Layer 6 of a small transformer language model trained on English Wikipedia (10 layers, counted from 0, width 128). Numbers have three digits each and are written without spaces.
A neuron's activation on a vector x is SiLU(gate . x) times (in . x), where the dot is the dot product.
The model reads these tokens: "t" "ly" " by" " the" " F" "ac" "ult" "y" " of" " Sc" "i" "enc" "es" "," " F" "ac" "ult" "y" " of" " M" "ed" "ic"

The vector x that enters this layer's MLP at each token. A number n stands for (n - 500) times 0.011.
0 "t": 718488501577443392375510181495362608400501433490596494319368632513596516567433540558468357473575423304821484437396351486400603556585255376576630438603453409581553496431532331477470645400617666546470488421469417469465573475584773623445632217705470603432387370568705672783556493427487655500547628567429293488567541612391497639536673197410616480456451471637475322394511470532615451592468
1 "ly": 642427460483502578355401307536579726384644501540550526473455496399427554594537431486671466369268456512490296567414628480615621410520261453471639380416405382460459328487579444503488485431364631419417457492663414535498671470614669443457486372687507784534209297500893532845504483362441337554544625508347462268371530559508437600535663276459565309611457383464574458534406440598438251538573
2 " by": 538426419573501325240578355431303453466598560406504678451474408339425314452517290462552385584563355468544385521418354399397684626543443610549552457603587514580545557442719365477483433503646576547493431433637466565426677522659651581559512350775343645629249255587844237579340408595662600634462576613444403444320460450481619608570612236449455352443520571549681610446579570510598367483438
3 " the": 460352389574522323260610443430388382480615521434429758462424452433513266489436256490566442576518417368411458472391476423268491587517618621490616562437513573469538537480647406464423509496612574640543317422592569460411618523657640395425573400890386556527240252612773408694327425450722470602503539672494449376304522508555602610605614270540460258518540562503607452452607570468593397514426
4 " F": 545473499429390328515461270624169482399542541550436885428273695322376358319498502561541503521507316364590399257391579294393547414619584531605570498500570500288478482430383417543523386522485446458515532477457480485392547564547504471615581440685342579501389505513532462782398689560478401560505614554437286443441510356525417602258615208428283591519635515372551373402538587591698500480566
5 "ac": 595451581454567520473369502539311591489520500562347483414436733481512297516575471447611411467475482490611356654351494565194286531570631644546540620423576414528526223245144720431429533476698871584511504554400457449420480409521503584553585451350390465596264588901476565539674333602340496579354455510375525677419314439380324583567700396367516415298583507248409392510516372466681366551607
6 "ult": 657584497586394524518444424535540612453585595298682589571382441370502410503399478230714555719553237280638550463534267585585388445319543508667512726408502583531364229512513403402446466465618530670525260278503420403714620517475491631566686426565813403544596452628562583675471482594252631501445646443700595460499525628375376514523577327578480513478335470809616456554643314633471437324485
7 "y": 834443583596333454383691408565464612436425372548341332330562491341327485451552661275524379724445303375661454481316480595595429384510436439528486502490338491663462379501439413460627571503447396344602526350409377673514737624593508610605558411583605531338397265512715481644460586482295435536524557573471418246675416583581451572478625294560491503465608381366598131474407487656402380566524
8 " of": 529482495484458462259556400490251465397621476473469510442267517434323349397422482478566473626464465444490377541400506369487544493575466598580617535706635501579638395444744583477521582300411629574535491398494530364546692530579588588360527423804576575456431236646759194757273462511400639497683630606566535398470459450410624500617653194410433442376509484474549491605729512447393471547330
9 " Sc": 675563526403382393424565351437242375218520583586392709446310627336318294364468471557701557457463338402575314323509237446228499566628297459500477520496505401254604471276583443420463478514420521516638426557455450457533535380574490491548635480529491437620440517534638490716407535465524393563622565572480209536412518370514450709492766220408471451345452326483677436407430592607596651493534
10 "i": 522406551431445467347530231397297608527416498305459707528505615329487455441781650386602540483432545443742668438370516411539645365531555443507826511472515564523620490384309543498564508484684722586555394601617508381458631360608209467612539347314381323519332444305588671656437422339359486604640633342647605701329365483587415650445474488455499448280546335558450170430573627535694682591559
11 "enc": 715471553556419537533590448550495621311411694226517517463397584339536503683668565612776284473544391493644480602407461394423554775369486527683758511690479418382574390373477503559339593376523574597705370357616647459629638450315352542578645563506484419654585534597547592676539377507267381687545592293519464443382470561472346706486758466259520449439565284308466213443540499606533534517293
12 "es": 753442660440365396452563488337334518474575554511390565431496529450443386588461665278561378563331234222631516441363499343609659511458365332463671515686452446395471225375471465506481691501471568367498436461597420617624669510483504669622666424614472477345425336415577381801452390505344653531516660401607303500580588497436455557493567224398439413559591369368438233572475669521410359607517
13 ",": 521261470625452384314555260359455516642626461508457643487404494250417424533440344529661393560585324424588522553468510375325553511573551524399719476671695575571563507486563426561454460488574661461528496494595431527568575523632601563581435392806505638545247278705694320602341464491554537718526581626351432424429685491437654539615636144492477320479583555589588520509544612530588493542414
14 " F": 536485526447388299521466212588259458408530486500402907442312665324403412322495479557520539492506308385559409261446545328392543411599529518553620493511557526264477474455409397520514410480540460413495563470411505525428531575548532486659595493711337614523438483541520446809407676470537410567560681569409230416446540389533449593300608198395278556492618512398554386417502618578640518497583
15 "ac": 488516621547630456474419433580318554438511463549314487535445640547503286508563625590531480505383421504657305561374513484156281586586668516446547668491517422460470202248283734420518567383631965587540488658300558491465489427582511634571595394427366568600289616780489546609625457405311531575432501562407421544486429346354293570518734393356450413319649452244403363496597436424638448649587
16 "ult": 653568538606489582496443357456566608395523606382656552623325427437489421459444469239730570746597229292627537371587308521571385442250507502618568700397551602459376236436527417426512514510623670707520322308467478431695669539468457576587616422571761382526576462587599595688423479602231602536403638402697491497514528625371338484509589301552501506462328477825562414609600335651484481356480
17 "y": 863465620620390463389687379576464588392422379535373320352543503346327492460581624296511414714413297403661403433303494587568455330535367414500500460493342490631486349489452463484605570511472438355609523422381363696534721639577475588609545424619626537367384260523684499612459591451278410595490583523470367255677434557535451538458643280524500484450632378391595142484399483679424373553523
18 " of": 544498489440467482349541366526258488320623456434425437467240558502329391366483540473620520685452485398497379575398551404536524486555468522564646535650658489557655369458696607462560584286339621557578509417417512324559750598514559566346562451721628572434485291556693253786293499478341608467683642533593546397548439439366668440677653212399400438379519476444495453645752543413394495606275
19 " M": 493570608606388413543490217577334540315577470552396898472464538377464282324527447427638550578547382439547492176323536307439437513665425415511616622377640554346575466428432484465488485438554538563696533354462347499518588547523655468701635426694486492462415370540578431602519598474534432761483692501477204358462516398612628758333764308436424491307517533400549559518469492430524531593560
20 "ed": 712632448399412499480320357534619556547613518479431692354378452278385517405475370477486449408398434607742551465435517767511491391506401443450588573184683257435595263415368471420603377662280455543675482259520575488645622449656573612426676504612306386429621408582514378727486432675341634517508521664335565398588490415572583596490603287308420666539606431610305510443620673585643278652415
21 "ic": 398566697563437268387431441333297492354454389408332471577366724492480402424628386248563275486548583373666594445673602708480486506612549635693392723548607479344518313464327552428503624422366399545513594440447674631498328490599397593476730483389511537629540325843456483711419385475283390446442511641421496565603471455427311744684692375437435413524646419576498420555519730576501444353415

Each question shows the input weights of one neuron of the MLP. A number n stands for (n - 500) times 0.001.

n276 gate: 598630367740493511452674496504482493605578651457315385431389537500586511720714519406601445417550314410353435648522537485482533725485449629663500504362504521651653533280445522376535478453425456453354478456629482430388625632482618335426581362289522330705470399343652511428500773626504588185616408799324649398593555741647409432541631428720389504547616315282412486511541471204564266632554
n276 in: 485107654525225651529663493446371461408489403514462573312276600504479442536416496465412522599567489562295546328551446431609725444486708346521381308573504472570730553475283511475376511504349636390721443482767545486514568532549666571615449358447383535708398526375486583208457447302614428588393593673375596403322356300490521420562397508528332482567461401425476563438648679684585446701591
Which token does this neuron like most? 3 " the"

n213 gate: 373489622335504385399316453840568477592465504504508512584582357337587434519496480523728531439360637353418435561523601350610346734623393367466500573526348376192571331847469365593507693599209519292515624550504534312420608442492465508290570519731646565362599587658504653584515508718477449116308550453574638481311387415526388424551512424370462454557304676496448360392652777730281446372489
n213 in: 534366453533452555312603426541380516541708414617536205569496553378568595319356635548613537536677633555372317194409702558548480744667532713686624561655467564697199594400211652717520492544536521602214623586488686325379348430261368075508537472398435565425567454727488292745602625607455451466577516430508398312748599345336537384678390464710364565443451553385457560437401560479302774430320
Which token does this neuron like most? 18 " of"

n37 gate: 437525503786248372687395525511598482425255511539566602596518334593578413334423674592514634674535522611543622383526406551472364430547450571450599607514402528528360403669622385439462592354613385436654605493493469476390424471578311457435442332360721304510544474493591489448500320387608540279336233525262353345222358385577529314471647453582345347606546507838565433271493535758515604514588
n37 in: 611456429452359575455471582500442482482500668478172658555657452699580736355283492416255355654569425690515655336477515538657448330319496424364445692579392417624432485232434463378454428291384467526445563463482457426566697519401683500578534765378474548654542504406556496531418722534593354606577533377705308493565440470522696315726574158727427235416636335485418460525534340601565593392355
On which token does it fire most, and how strongly? 16 "ult", at about 3.4

n165 gate: 594530529538504664382291382166459628613423416504603527602408580402359611527441504347616629485586454691180541575492611546347579559553369344677422877357443323287438492434564394489387399612626641402375348538422588388560477458552584360470209395606485376687365597289619281183447578596409473648421565374508617420533508587459398430708466646391311556388745658532391723628366679557430345473459
n165 in: 555429660398489822709459580481518327515558458474459635466519454406642542515519339436444431425575496527351413687365561306459379630753485586496489390842481670691422390318451401572456608455173317708595485546500570504362629508432485709527899572602605666643481473511473400488591276443439641617413809569462458698455673394626344337627617596406296624504466338389602519416753399362555648447459
Which token does this neuron like most? 2 " by"

n284 gate: 536514629651470563448460486694601650720563618397520563407451628489486483510368464565759500582358402252615668660510733320476417743593575456524558648560556379371581466521376324306716535524426427356241406510463751490500337434264462566371552493421644356430373383385384472579711323549552542387538330427562503479389399459608611459475431508497355421657376367284566459570368290490461642490507
n284 in: 625476417314611673427530699687635589662553552510695250582664656596503511604588593483674677558466461472448417285472709359558452625500627395641368645493266628394518328521383448410480405452544465286393646389517517497633347746305430372399405493627607596597511585459553461740576408517472535603569375458521514517233552403432580568486590256647693469640476359442573429691692483650579528531483
Its three highest activations, in order, are on tokens 11 "enc", 12 "es", 6 "ult"

n161 gate: 629373640347615517482528604561531518596722633482517555571511765577598652166374312504384443546482689551324575588558554715809564479518539367472461699458554629426540628606454593593534394550507522553557618521444766561616651450436475296417583511322738465649599394615395464722572440442360648562482270464471400335510446546304654346609578374578727326496571489500373367607377560822485532493454
n161 in: 403299531450567632373311540446680375327456562507602518242529417481475533533772440400482558457354636663635367261419781489664659454507339621364557298570354426514408601408442496330333297375383253525399747395450601445543544514554394312427496486507392457447393552493460419485750568701543518637568580580300514370426643457369406596460363472421334704504798479319548535385631706383437435511394
Which token does this neuron like most? 20 "ed"

n220 gate: 337415263469530500697426375607480503579584746456316307466615445393334584531476596585561407361571469458406695324531691447432280487277527507507422359527326594816637514697411752445682454503453421596407583314463503444581410510418476548653340479438391432457581754560448563575676602566569566549568669733389411459439486510426538584601627727527419579714514497403559507580528503719536731538480
n220 in: 656541720549540619496460405496568508512220356484640462626546644449734317261323402626395430374193758593554398447512388534791488191435524468594343623452483592374433602496537323348425450427786562328521360771601576516358525381463546492277637333484508484623655294460537287351381443409521314517455504467558422463436380561850570484600332315760629276313590366504445456389504686633848138554448
Which token does this neuron like most? 18 " of"

n70 gate: 452548453612476522391487521494538466554554496472425578408337583360489468406520496539504519511531477457441401515532521538446466474511485685524434489566466425530473483467551381438498540513511538547526413536526398509435487402558528429619582310560491509440471442535519422652387557359562455595513494597434560481535532515528491511433507438446410450489498461520558430462532483500589413568526
n70 in: 444450494587443449527525545551445513502437564617430551502455471408569453406595496538538525550523435458463533504484461524481467578535435580566420545483471623410462461512572432457545508537656516486531453506519549491521473370648480519578482382502542492540432502604512417621407565319477514640554621602492442440473557516498504597439419374390483423523589512496576458451537483478626420631510
Which token does this neuron like most? 3 " the"

n301 gate: 389641482243661467508231550512342656561414566523500277534465508436428637566790397340341666519356606540341627606648710229519181662412489549508595577451624380454492596696496712326496583591742287654419291481470347232546307473245535485442465404661385248563457662538371520648539470512589356583508485574457500512410648285410488440684523348496523569348661572335659428519613534418536350191515
n301 in: 527624446655529692379391439790576209319575543183668566560500249184704299591475536423496279449432395380778242679566705474470340454289748445504411534194461399479354646654560496604512553551356582435427756673279701434640686613603443720657343496139358487446544420690697522634478436600491304487582214557144676721470343388623500678355513476585623517658552710559525517621474504443375630539428
Its three highest activations, in order, are on tokens 5 "ac", 15 "ac", 21 "ic"

n215 gate: 333486520223356626617545404553462378458468482556651227465457419136687389759845485367608610465628539507390366437486525406399465465447605420444517574555454218744645567622493550496551543517247543482542326352479497513177337472503404472351668461338504609473431569414593457602581486414560756551549514514720366652434536405372376459532482504619486640462472549305480597534607580336540408489559
n215 in: 427442597407450753402591346449378547555170394539508488403480433625558476720749532399573708539304568592528375354278492596546316466632566435550392738751310451627384531428824343480496492643400394617660457433446492392473292563663500617626710488500558818417416392523726452536559469350864449540523638385724434488439449418557602446627617543686351795396484651439504711591666435528355296363323
Its three highest activations, in order, are on tokens 18 " of", 8 " of", 20 "ed"

n275 gate: 698599454507756536467385548344352617437511563240680421603541522572471822407619641562638418496358350527232217769478507545369463551434624511782638264461776248289511717492456441511418583595580378500459704500493600637511433293500343415470511485500577522504538394475399496427411707500515485473426422485712507504525493696482345438556548423613337768504526452681475446504366191575641515589518
n275 in: 652476512614512563291341405274580439586271401305632283683537402627673355484332614577617196625528500298512423552272281517556242372675557822338118586305488428270458508350549566570575312589404258492386220496331448551302714697447525553463691557471793569591283622652562795470533464405717426391537488512525635418508674663364643540379594401350488459561545419513649424615380536517428459459335
Which token does this neuron like most? 16 "ult"

n288 gate: 627317843489398531456377693522669464594633653636380529522328529534383625413620433350529253568390338344420626339533405626539464380565529621482425428409515482493452496622634740540556511539440467421431609475475339521486387660507558761380463424349615719444504519518452393586489425452514420236313285613529439384334485493433402546717421540607521425418406719806628304637844692610511652605504
n288 in: 712392514572514748522367464380606651568364653586648231468485692646329786554496410364529442482376316370340817603390361530500428486673679621475408529626562465529500374312460413380594681468660569561500373413472525541447584529529712703587445550597389507514548322648372404470565571372623628426604456255529363279401478543504297755625547436672511468471565600511642656497811543438567594536344
Its three highest activations, in order, are on tokens 6 "ult", 16 "ult", 21 "ic"

n306 gate: 651445583429419477433561468464427304319440560625446347673592488655469628544438377445484595641628580301217575379279237673130449713350449399739325555680508635539415516403642567405348464492465433346472421591512477632395337425320688662695548421342359414431334407562380592480555344468678480614673444484325728448450500279620591446464335265508570669305394469310648415221412593708533750333741
n306 in: 673355428418528686579375450389430574223467511411364591482471654588377580539493360345595475355479348544644536482518464369690571591425284370521644486347511538602745351464301457421558493634570496479386410632377441330535360403645572418561442472443323369334679482437591627548239324547722223500585539532554486500395229422535600315605379476443402500352294677261575405566652704486422697532363
On which token does it fire most, and how strongly? 9 " Sc", at about 13

n218 gate: 496635536609368555784617587496404388620588633436294550455450519601864546591574418563373591485556462562496338240661588542415530507357534611661441301401508368645492553500643341780613577560604625564655269224459580702623295322545610375614485391177620433804485469500255251520424582664647492496583371428413504632489382590677481507523530608612356609571511317457710437489534493546332485383393
n218 in: 446675527097590403339726423488645413432259577750465377500476568384571533641453479651496327468476423475553336464451573463547668578532742488639543508597723726389397348173428480536512328365693480320239415572488368481468536456575496416379602596780341456267512648433240561421613626135488492360660746338540396395272577612645641359467708425377351361488420699571573614640403326577488600480681
On which token does it fire most, and how strongly? 20 "ed", at about 0.77